Layer 5 of a small transformer language model trained on English Wikipedia (13 layers, counted from 0, width 96).
A neuron's activation on a vector x is GELU(gate . x) times (in . x), where the dot is the dot product.

Input weights of the MLP neurons that the questions are about. A number n stands for n times 0.0014.
n65 gate: 101 194 52 126 -3 -141 -118 155 -37 19 -184 75 -7 -248 -144 52 22 -177 102 -127 -29 72 -117 94 -61 -69 123 -31 -30 -152 -116 74 58 147 -102 -14 152 -32 98 -175 110 -41 -49 94 -31 102 -69 89 3 -71 101 3 -28 98 0 71 53 118 -63 11 -165 -102 -31 7 -68 45 122 128 208 155 43 -49 -120 104 156 -84 -203 -87 259 97 -35 71 -38 -34 -146 118 -253 -39 -91 -138 95 -110 8 292 -156 67
n96 gate: 87 21 -39 16 -109 -39 -37 -17 64 116 -101 -23 -66 94 -66 59 -56 9 -85 -67 -174 56 -114 188 15 -7 100 38 17 -149 -365 -78 -194 -4 -119 -50 10 -167 -196 20 11 -262 -135 92 -81 -112 16 341 112 6 224 33 169 77 119 24 -186 -208 -100 106 -91 -35 -95 23 44 108 -7 79 16 94 -26 16 -24 -123 50 18 -162 -168 118 59 -201 129 189 -149 77 134 11 -132 186 18 134 85 4 42 -118 50
n132 gate: 66 -113 -50 -66 -93 26 44 123 -125 -181 198 51 -169 -26 -142 -101 -80 -30 22 -148 -70 63 112 123 -14 -85 -106 -66 -101 -15 199 -51 23 -124 66 -71 12 -151 -13 19 -182 -92 63 233 -108 171 0 61 117 17 68 105 -99 140 187 -74 -78 54 70 306 6 44 146 9 19 -73 101 91 -71 141 15 98 -116 -44 -10 -113 141 -67 66 47 -10 -55 188 -12 -13 -62 -211 -193 -6 -40 -31 -100 21 71 -101 -77
n133 gate: 111 219 -99 18 -11 -37 -6 90 -41 40 6 71 63 -103 -77 3 -151 -53 14 205 -8 8 -32 123 -206 -65 -161 -79 -74 -19 76 49 165 91 -43 49 -17 -67 -9 -38 -32 -120 11 100 -156 -103 167 82 -103 0 35 71 58 147 135 15 -59 -122 -64 156 -120 -49 -46 -8 -8 -46 -94 73 -148 186 -14 0 42 -24 70 93 97 152 -73 57 58 -3 -141 -315 -109 43 -79 -63 -3 -101 103 -55 52 -13 40 23
n138 gate: -190 -96 34 100 148 -138 92 98 -90 7 29 -75 -35 -90 142 259 -189 -51 36 68 34 -73 102 86 157 -79 121 10 -64 -67 -67 46 -66 -100 63 85 3 10 -43 -240 0 -90 -189 88 134 -145 -30 21 181 -177 -34 35 17 57 -63 40 184 -20 145 238 37 10 3 25 -65 -114 -160 -113 83 17 0 -34 -5 130 -95 -14 -85 94 214 149 -158 -154 145 200 33 155 -92 -55 -10 -128 66 -174 -226 -6 -60 41
n188 gate: 3 58 -197 -44 243 -135 -27 62 -25 203 -147 63 92 13 138 301 -219 -72 98 85 75 -34 24 77 -195 88 50 -6 125 -52 -19 -160 51 114 -114 43 -19 109 -91 43 -53 -168 94 51 -84 92 -6 -100 -126 66 112 -15 26 3 -3 27 -53 55 -62 232 0 -20 98 43 3 85 -104 73 -87 81 228 -58 -147 130 26 -109 196 -218 -3 239 -112 -40 -6 0 -20 -3 -20 -120 -108 -41 46 -199 -26 -36 -52 -116
n222 gate: 35 -126 -10 -35 -27 -13 -4 0 -44 136 -71 0 -4 135 35 105 85 -15 147 -56 -136 186 -111 -64 -131 -113 242 -38 -159 -164 114 173 -33 -72 90 50 -126 86 -70 -12 169 -204 -21 129 44 -153 98 -64 34 78 161 -10 -71 -21 -28 72 32 -343 138 -115 -282 24 -198 -77 110 -134 11 94 -60 208 33 16 -234 36 -111 -199 -115 -25 126 80 -28 -61 215 -54 18 25 94 -45 173 -51 27 -14 135 108 -60 -171
n231 gate: -64 -63 -44 67 29 96 128 -118 -110 -112 26 -188 -102 -42 0 43 -60 -57 33 4 -25 133 -191 307 260 97 64 33 -136 -140 96 -29 67 3 -76 -58 -104 -89 77 -45 -120 -94 137 41 -129 44 -196 264 127 59 128 -41 44 0 -13 76 -3 3 302 148 237 -31 152 19 75 -44 21 251 48 -21 73 60 -59 62 3 -162 -25 108 234 -270 -27 -55 33 49 -50 117 65 133 7 24 7 -82 -42 100 13 48
n234 gate: -7 202 -72 157 -22 3 -85 -108 -74 29 -35 7 31 -93 202 216 -183 -130 45 95 -231 88 9 -61 -7 21 -153 -168 -22 -10 -6 -185 -14 265 -233 -183 155 -68 -107 -39 20 183 -113 -29 98 -85 -102 85 -13 15 -156 130 -37 151 94 123 3 213 138 70 183 -5 -114 143 52 0 117 14 131 -28 89 -25 -140 127 -81 59 -71 -40 101 50 7 123 -53 100 40 54 -116 -28 84 -56 153 41 -102 -40 80 -88
n65 in: 173 -240 -225 247 6 -274 183 59 -53 206 30 -286 181 326 415 79 -367 -136 102 429 -154 135 -86 120 -216 122 201 220 196 -176 41 -284 -19 13 -158 -321 -216 107 -211 -212 -38 -13 12 152 260 23 -211 -290 -30 -394 185 53 31 -69 74 214 165 -49 203 117 -63 -268 -168 430 -157 -31 72 -234 55 128 270 -266 -326 -150 -208 117 92 223 -111 -12 -187 -349 342 174 273 -116 177 -80 211 -32 -102 -57 -217 179 179 -371
n96 in: -170 -266 -15 -23 -167 24 122 3 -204 132 -180 -180 -61 100 140 -14 240 60 -6 -48 -53 6 -18 -191 -162 -73 77 -64 -37 31 -52 65 105 86 -58 26 9 -49 -39 105 -23 -97 -48 6 98 -3 -3 164 31 -3 36 64 -104 -289 -23 -63 102 192 -102 -88 -84 92 -100 89 -19 84 21 -135 204 87 -61 -138 81 -3 95 17 -153 71 -70 -51 94 33 108 -181 -139 -43 -79 15 155 -10 -166 10 131 123 -80 114
n132 in: 51 58 12 -102 143 -59 -129 -18 74 163 -28 7 -138 -60 -129 -144 20 -65 -122 -106 0 61 -114 -201 -74 -237 58 16 -43 144 24 -14 -37 96 -43 88 62 88 171 59 125 -76 0 11 14 259 0 -140 -16 77 -105 -3 -111 104 16 77 -23 -147 -95 -41 -84 70 103 -64 -41 193 -140 132 32 -163 -31 -9 79 -39 170 -44 85 113 94 86 -136 132 -140 -249 -35 26 -72 41 203 -137 -99 -246 196 117 -106 85
n133 in: 84 -12 -119 -96 -26 -203 -7 3 98 483 45 -103 275 29 -42 -26 6 -45 -103 -35 97 -29 -75 -124 -98 39 74 -138 -3 -12 38 -17 0 169 67 -16 30 -31 34 34 0 -210 -15 62 103 -109 -189 -79 301 47 3 -94 166 50 9 -23 127 -22 26 -10 165 -10 -19 -32 -51 37 36 194 33 -32 88 69 36 -92 208 104 -26 -87 -58 117 47 -146 9 -96 -28 75 -111 60 68 -32 -78 -9 -21 43 12 25
n138 in: -82 -116 -15 0 18 36 49 133 -4 -46 -26 76 -61 222 65 62 -56 -46 118 213 -115 15 171 219 102 69 254 -50 -154 -133 97 25 -184 -8 77 147 162 -210 31 235 -236 -101 -253 123 -310 -74 -200 -158 -61 -128 -18 108 91 43 203 -38 -40 54 165 53 116 84 114 56 -320 -47 79 132 -122 44 111 -109 12 0 71 180 -4 -426 26 144 -39 -20 85 23 -51 -7 8 -14 16 4 -55 -92 13 -62 -234 -8
n188 in: -106 -41 -85 -172 165 -199 -196 133 -11 0 106 293 36 254 89 64 -194 -13 166 82 56 -47 233 4 -161 71 33 255 138 -122 43 77 111 47 -4 -31 161 50 68 133 -31 12 151 17 0 362 41 60 -44 17 -177 -115 -84 195 -110 51 58 72 -16 40 169 -59 194 40 -22 4 -161 -182 -41 -263 -50 95 -58 145 -262 71 116 -209 -54 56 19 -237 30 4 114 -51 -109 -3 148 -55 -33 31 -64 -60 -34 -154
n222 in: 209 100 67 78 -48 -153 0 127 -190 -128 42 143 200 -82 -125 -88 68 -82 133 111 -76 -177 -13 -128 63 108 -45 -160 14 -34 -62 119 106 245 27 150 -112 128 87 -211 -103 12 -22 -132 -100 -147 -68 -207 80 -57 74 79 124 -182 58 5 147 186 126 178 -3 -53 -62 17 -53 4 19 -240 32 11 -44 -229 47 64 135 185 183 -11 24 -247 22 44 -110 230 43 -122 155 56 -61 176 162 191 -8 81 -50 26
n231 in: 82 252 -83 -62 101 3 75 -98 48 -307 -131 261 -30 -70 -279 -205 211 -82 -42 0 30 -34 -136 -77 43 37 157 67 -3 64 31 -126 26 -22 -104 -138 24 51 -114 131 -44 -38 107 6 -118 -101 -163 -87 197 92 153 61 -11 104 179 86 44 -43 238 11 163 -77 122 -48 -150 -25 -121 44 -76 -55 20 -17 -35 -50 54 -146 41 18 57 -35 259 92 63 -276 104 73 -175 89 104 82 156 -116 73 120 43 -235
n234 in: 23 113 -3 43 -29 -22 131 -73 -151 -259 90 -151 105 149 15 224 24 54 75 297 -40 -41 90 -58 -29 160 -26 -202 -97 118 112 72 -14 141 -149 82 127 -116 13 59 -79 223 -77 -76 -102 -86 24 -78 23 15 -237 -198 41 -125 -47 -15 -10 -117 347 39 234 26 -155 77 -29 171 -21 -62 -108 -31 83 75 -56 -34 119 84 -71 -77 -54 -113 -54 141 17 -29 70 -123 -41 31 -131 -164 7 181 38 -31 13 10

Each question shows a token from some text and the vector x that enters the MLP there. A number n stands for n times 0.014.

"ra": 14 150 107 11 -51 60 52 12 33 58 112 45 -1 92 -44 14 -41 44 -19 136 67 48 0 -23 -34 -66 -72 -16 11 7 -77 -73 -59 78 33 -143 5 82 -22 50 2 3 -1 -46 -9 -94 100 46 8 66 -107 -56 -70 -9 49 -116 78 -17 -18 131 32 90 27 -72 58 -40 46 51 -81 -27 -59 105 126 40 -14 -39 -4 -28 -8 -12 59 29 15 27 -39 -26 62 -23 -11 -28 54 3 58 -24 71 38
Which two neurons fire most, strongest first? n234, n133

" time": -49 43 19 -12 19 -27 -12 -104 -33 -7 12 59 4 6 24 -4 52 47 48 -28 49 -30 45 19 33 53 37 48 -34 76 -20 -5 49 5 47 96 -43 1 -1 47 22 -28 31 -115 -44 67 -19 13 -16 107 -30 1 -13 -16 -9 -53 -3 -31 -55 131 5 94 -52 -202 45 -55 -143 50 -14 57 -38 -59 128 55 -99 -63 8 -21 13 -60 25 18 -18 1 50 -56 3 14 -1 -33 6 40 31 -245 8 -26
Which three neurons fire most, strongest first? n188, n138, n96

"d": -104 -37 186 -16 -43 41 -92 39 22 -55 52 -91 40 107 -48 -13 26 45 -16 103 -52 -35 -27 33 35 10 -44 77 18 -89 6 12 -25 -45 43 249 9 -51 -39 36 4 25 101 -108 -32 -90 83 -40 73 159 -103 -3 31 23 12 1 -44 80 -35 -82 49 67 -4 -60 64 25 104 1 -11 29 -38 8 126 -49 107 9 -27 7 43 25 60 98 -22 7 76 -60 93 -19 -31 -136 61 -30 68 -70 -40 32
Which two neurons fire most, strongest first? n231, n133

" have": -74 54 82 -27 -27 -50 28 -50 55 1 54 5 -9 -43 -29 23 -8 94 29 -39 41 -14 103 4 109 -20 2 -40 -17 71 -34 -25 60 -76 -42 13 -88 -21 -25 15 -19 -117 -41 -60 -23 101 -10 -67 79 -30 11 42 33 -24 -76 7 59 -115 -69 96 44 93 -98 -171 -65 -98 -55 -26 -6 -27 7 104 90 3 -45 26 -71 3 38 -73 75 27 -40 -18 -16 -1 13 86 -7 22 -11 -8 93 -140 86 -8
The most active neuron and its activation: n96, at about 0.16

" Z": -15 -93 228 70 -30 72 -62 75 27 29 63 -75 21 -48 2 -31 34 -27 49 31 39 1 32 -75 147 47 13 60 -33 -29 -3 -52 -49 -9 69 -29 -113 -56 -59 37 -20 87 -1 12 -16 -154 116 -33 26 87 82 30 -36 -23 -21 -225 61 69 -52 -4 36 62 19 -12 2 11 6 92 -40 -25 -4 63 66 31 -50 12 99 -23 52 -65 44 21 -40 10 25 -43 21 -4 16 44 44 90 53 -29 57 -15
Which neuron lights up most? n132

" S": -28 -11 143 22 -21 41 -19 109 -36 -5 -6 23 -18 30 45 -19 11 30 45 11 -19 46 83 -35 38 59 -76 -75 -96 -19 -10 -31 -24 7 53 -9 -46 -27 -74 20 -50 44 -9 -12 4 -28 74 13 -19 55 12 -2 0 -4 3 -132 0 -14 -33 29 31 71 -20 -238 -27 22 0 -4 17 -2 -7 20 226 91 14 41 143 -35 26 0 -14 -43 -56 -33 49 -47 42 -50 57 50 -62 56 -74 46 40 -49
The most active neuron and its activation: n231, at about 0.19

" was": -92 -12 144 10 -14 -84 -43 -48 42 -13 20 5 -70 -63 41 20 7 7 -79 -85 45 -36 144 -7 -48 -67 87 -5 -6 42 -71 -53 88 -53 -44 51 -7 8 -7 6 -16 24 9 -13 2 -1 -67 -73 118 22 -68 29 93 -9 -113 -112 -13 0 3 98 -14 78 -66 -230 -77 -28 -21 -16 -13 -3 -42 95 30 35 -50 -28 15 36 -27 -15 110 63 -98 23 -82 86 26 103 -16 21 -3 17 -20 -119 -13 -2
Which neuron lights up most? n65

" series": -74 93 -1 -29 81 2 -38 -81 25 -9 63 -6 13 -6 85 -27 -19 49 10 17 11 -33 51 20 105 92 -43 -3 -30 22 34 -16 21 3 22 69 49 -6 -51 14 43 -15 -15 -115 -38 -118 64 -14 -10 104 57 -38 40 -115 -84 -19 43 -92 -16 18 -16 102 -59 -131 -3 -67 -173 30 23 61 -51 69 42 9 -86 -86 38 -12 -32 -47 -21 60 -79 2 -17 -6 -3 47 38 -18 -32 50 40 -118 103 36
Which neuron lights up most? n96

"31": -57 32 115 -53 35 -24 30 -36 -25 61 -37 -47 -24 24 -83 43 10 35 -24 20 -5 15 -30 -33 -12 69 -31 -47 -17 4 5 -14 129 -67 44 3 -101 35 4 -14 -50 -43 -19 -105 -28 -113 67 -9 -8 40 28 -76 55 4 62 -162 -48 7 90 -1 19 50 -35 -92 -9 67 32 -45 7 -13 -87 -12 164 -13 2 22 14 6 -80 -8 19 36 -21 97 -20 -222 54 48 -23 34 41 -23 -29 -42 7 -28
Which neuron lights up most? n188

",": -27 -9 123 -65 42 52 57 -44 -57 -95 -21 1 -4 42 8 47 -8 16 74 46 15 -14 30 -77 70 -17 58 -116 -9 15 -34 -77 37 -30 5 218 -54 -15 18 39 -21 39 53 -55 10 -42 -17 -2 49 58 18 -36 20 50 22 -21 7 100 -37 -20 -41 83 10 -390 -12 -22 -8 47 -2 47 59 6 73 -23 -22 -19 -41 7 -32 1 122 0 -19 9 61 -128 -21 45 3 -106 -37 28 -81 -100 -65 15
The most active neuron and its activation: n65, at about 0.36

"own": -34 -149 223 -16 -7 -41 -52 -41 -21 28 -27 -40 83 -4 -30 -8 35 65 -17 -10 -37 -36 26 -48 98 -76 31 25 -14 -7 -28 -9 -18 -51 10 -75 -42 -1 34 4 8 13 -10 -104 -24 -27 2 -12 46 5 3 36 -1 -83 -33 -120 -28 -38 66 7 -55 89 20 -167 124 55 -48 -31 -59 127 -70 -98 206 5 62 -128 2 39 -42 -47 55 -25 -2 21 -2 -51 8 18 41 54 19 62 95 -71 15 45
Which neuron lights up most? n222

" ": -36 -9 118 -63 35 -28 42 -24 -26 -65 -32 35 -48 41 -44 14 -36 41 13 -36 9 -10 32 25 33 43 -37 -15 -31 -19 -4 -10 -49 -90 30 107 -38 -4 -10 6 0 -36 -37 -153 5 -64 78 -33 -27 -5 -11 115 7 -93 1 -85 0 -8 -34 28 27 20 6 -88 -1 -37 3 -16 -9 -49 -83 12 157 84 -13 -9 14 0 -25 27 69 29 -38 -27 -20 -262 19 -44 -30 6 28 59 62 -61 4 7
The most active neuron and its activation: n133, at about 0.37

" their": -6 -46 138 -18 -3 47 -64 -88 13 -67 102 -8 14 -42 97 -34 -8 -15 21 5 50 17 67 62 7 55 5 -3 -8 59 -4 -32 27 -87 -22 4 29 8 -15 40 8 64 24 -67 40 53 -14 68 86 91 13 -12 -53 11 85 -7 10 -52 6 62 1 77 56 -269 77 43 -131 -111 -4 58 -21 70 231 -9 -43 -21 36 18 -23 66 -16 0 72 -33 21 -52 -10 88 7 11 -52 24 22 130 110 13
Which neuron lights up most? n132

"16": -56 3 182 -101 19 -3 -8 -47 37 16 -46 -28 -46 43 -93 22 13 21 -18 67 21 8 -24 -26 -24 48 -36 62 -8 20 30 -9 74 70 29 94 -54 -20 42 -18 35 -13 -39 -92 -42 -87 59 15 -23 7 -15 -62 8 -4 98 -168 14 20 107 3 -6 44 -18 -84 36 6 6 -4 -13 -15 -59 -12 146 -19 -43 20 93 2 -64 -28 31 49 -5 73 20 -185 55 23 11 78 23 -92 -22 70 -21 -53
The most active neuron and its activation: n188, at about 0.083

")": 30 -26 29 -117 7 9 -12 -12 -34 -16 -18 -50 -6 -14 -23 93 18 -2 -46 34 11 -36 5 -41 109 -27 -28 -80 -16 29 -33 -51 20 -32 34 29 -77 14 -27 11 2 17 40 -110 7 -30 47 -38 -62 3 10 -40 30 81 -12 -180 -43 37 29 -159 -54 76 -13 -11 -64 5 -7 -76 -42 120 -82 5 98 11 -34 -22 41 14 37 95 1 4 4 25 -47 -77 -13 40 1 16 -24 -24 -3 -127 139 -3
Which three neurons fire most, strongest first? n188, n138, n133

"a": -120 78 148 11 19 41 17 8 24 -42 70 65 74 5 -106 0 39 46 -27 -37 18 15 -43 -106 -24 -1 30 -24 -11 6 -6 2 -10 12 13 12 -50 -16 -43 36 -40 50 -9 -97 -27 -55 28 14 42 150 -18 -3 -1 -22 28 -91 0 -25 -113 -30 10 86 1 -225 0 -47 -32 48 -22 80 -49 121 206 5 -38 -8 -35 28 -22 22 13 -32 8 -60 -78 -160 -64 0 64 -33 50 -1 147 22 -22 28
Which neuron lights up most? n65

"ight": 45 -62 198 -23 -10 33 -76 -12 30 -50 -13 -36 -4 36 1 13 90 102 -23 37 -8 34 23 99 5 -2 -5 17 4 23 17 2 87 -27 28 39 93 -35 22 27 72 -3 45 -105 -39 26 154 62 -14 41 8 -62 47 -78 3 -137 -63 4 -30 -122 -27 52 -10 -48 83 -117 143 -94 -9 100 -27 -17 141 -6 -15 -129 42 36 3 -46 59 -29 -16 89 96 -32 53 35 -7 147 188 67 41 -76 55 122
Which neuron lights up most? n133

" of": 16 -18 22 -59 -54 31 22 -54 5 10 24 12 -27 26 73 -16 0 3 -7 45 77 -22 29 19 -50 6 -53 38 29 30 55 5 -70 -51 45 61 -17 0 3 58 51 6 -2 4 8 -8 26 8 154 63 -7 22 12 -95 -3 -2 13 12 -29 9 -2 100 43 -366 -31 105 -84 28 4 33 -43 -15 43 -18 20 -6 -24 105 13 -1 26 -6 -8 -42 44 -59 -26 86 -38 43 7 25 60 -21 0 -15
The most active neuron and its activation: n138, at about 0.22

"The": -2 -61 64 1 21 107 38 22 20 0 48 -7 -6 -48 -5 -24 -36 28 0 80 38 21 61 67 46 65 6 -3 -59 92 8 -12 122 11 8 144 -70 -39 -21 59 91 1 -19 -155 19 -3 35 -3 47 31 -52 -4 -103 21 2 23 -10 -80 1 -11 -54 76 33 -161 176 46 -76 -60 -21 -73 -110 103 207 5 -19 -20 22 3 90 68 47 -9 3 -22 -31 -8 26 80 25 3 19 82 20 62 90 -32
Which neuron lights up most? n138

" m": 24 -78 211 -49 -44 -59 34 39 -51 50 50 105 -74 97 -1 -13 9 11 19 87 9 26 80 -132 56 78 3 11 -61 32 -62 -58 -28 14 7 -28 -16 28 40 45 -19 23 23 -11 4 -1 3 -85 17 137 -57 11 56 -25 59 -117 96 -6 83 -5 13 83 40 -73 51 -16 -54 -2 -32 -48 -5 53 123 77 39 -33 100 -84 -23 51 -3 11 117 -39 -3 -67 -69 -42 27 -9 68 20 5 -79 -22 10
The most active neuron and its activation: n132, at about 0.58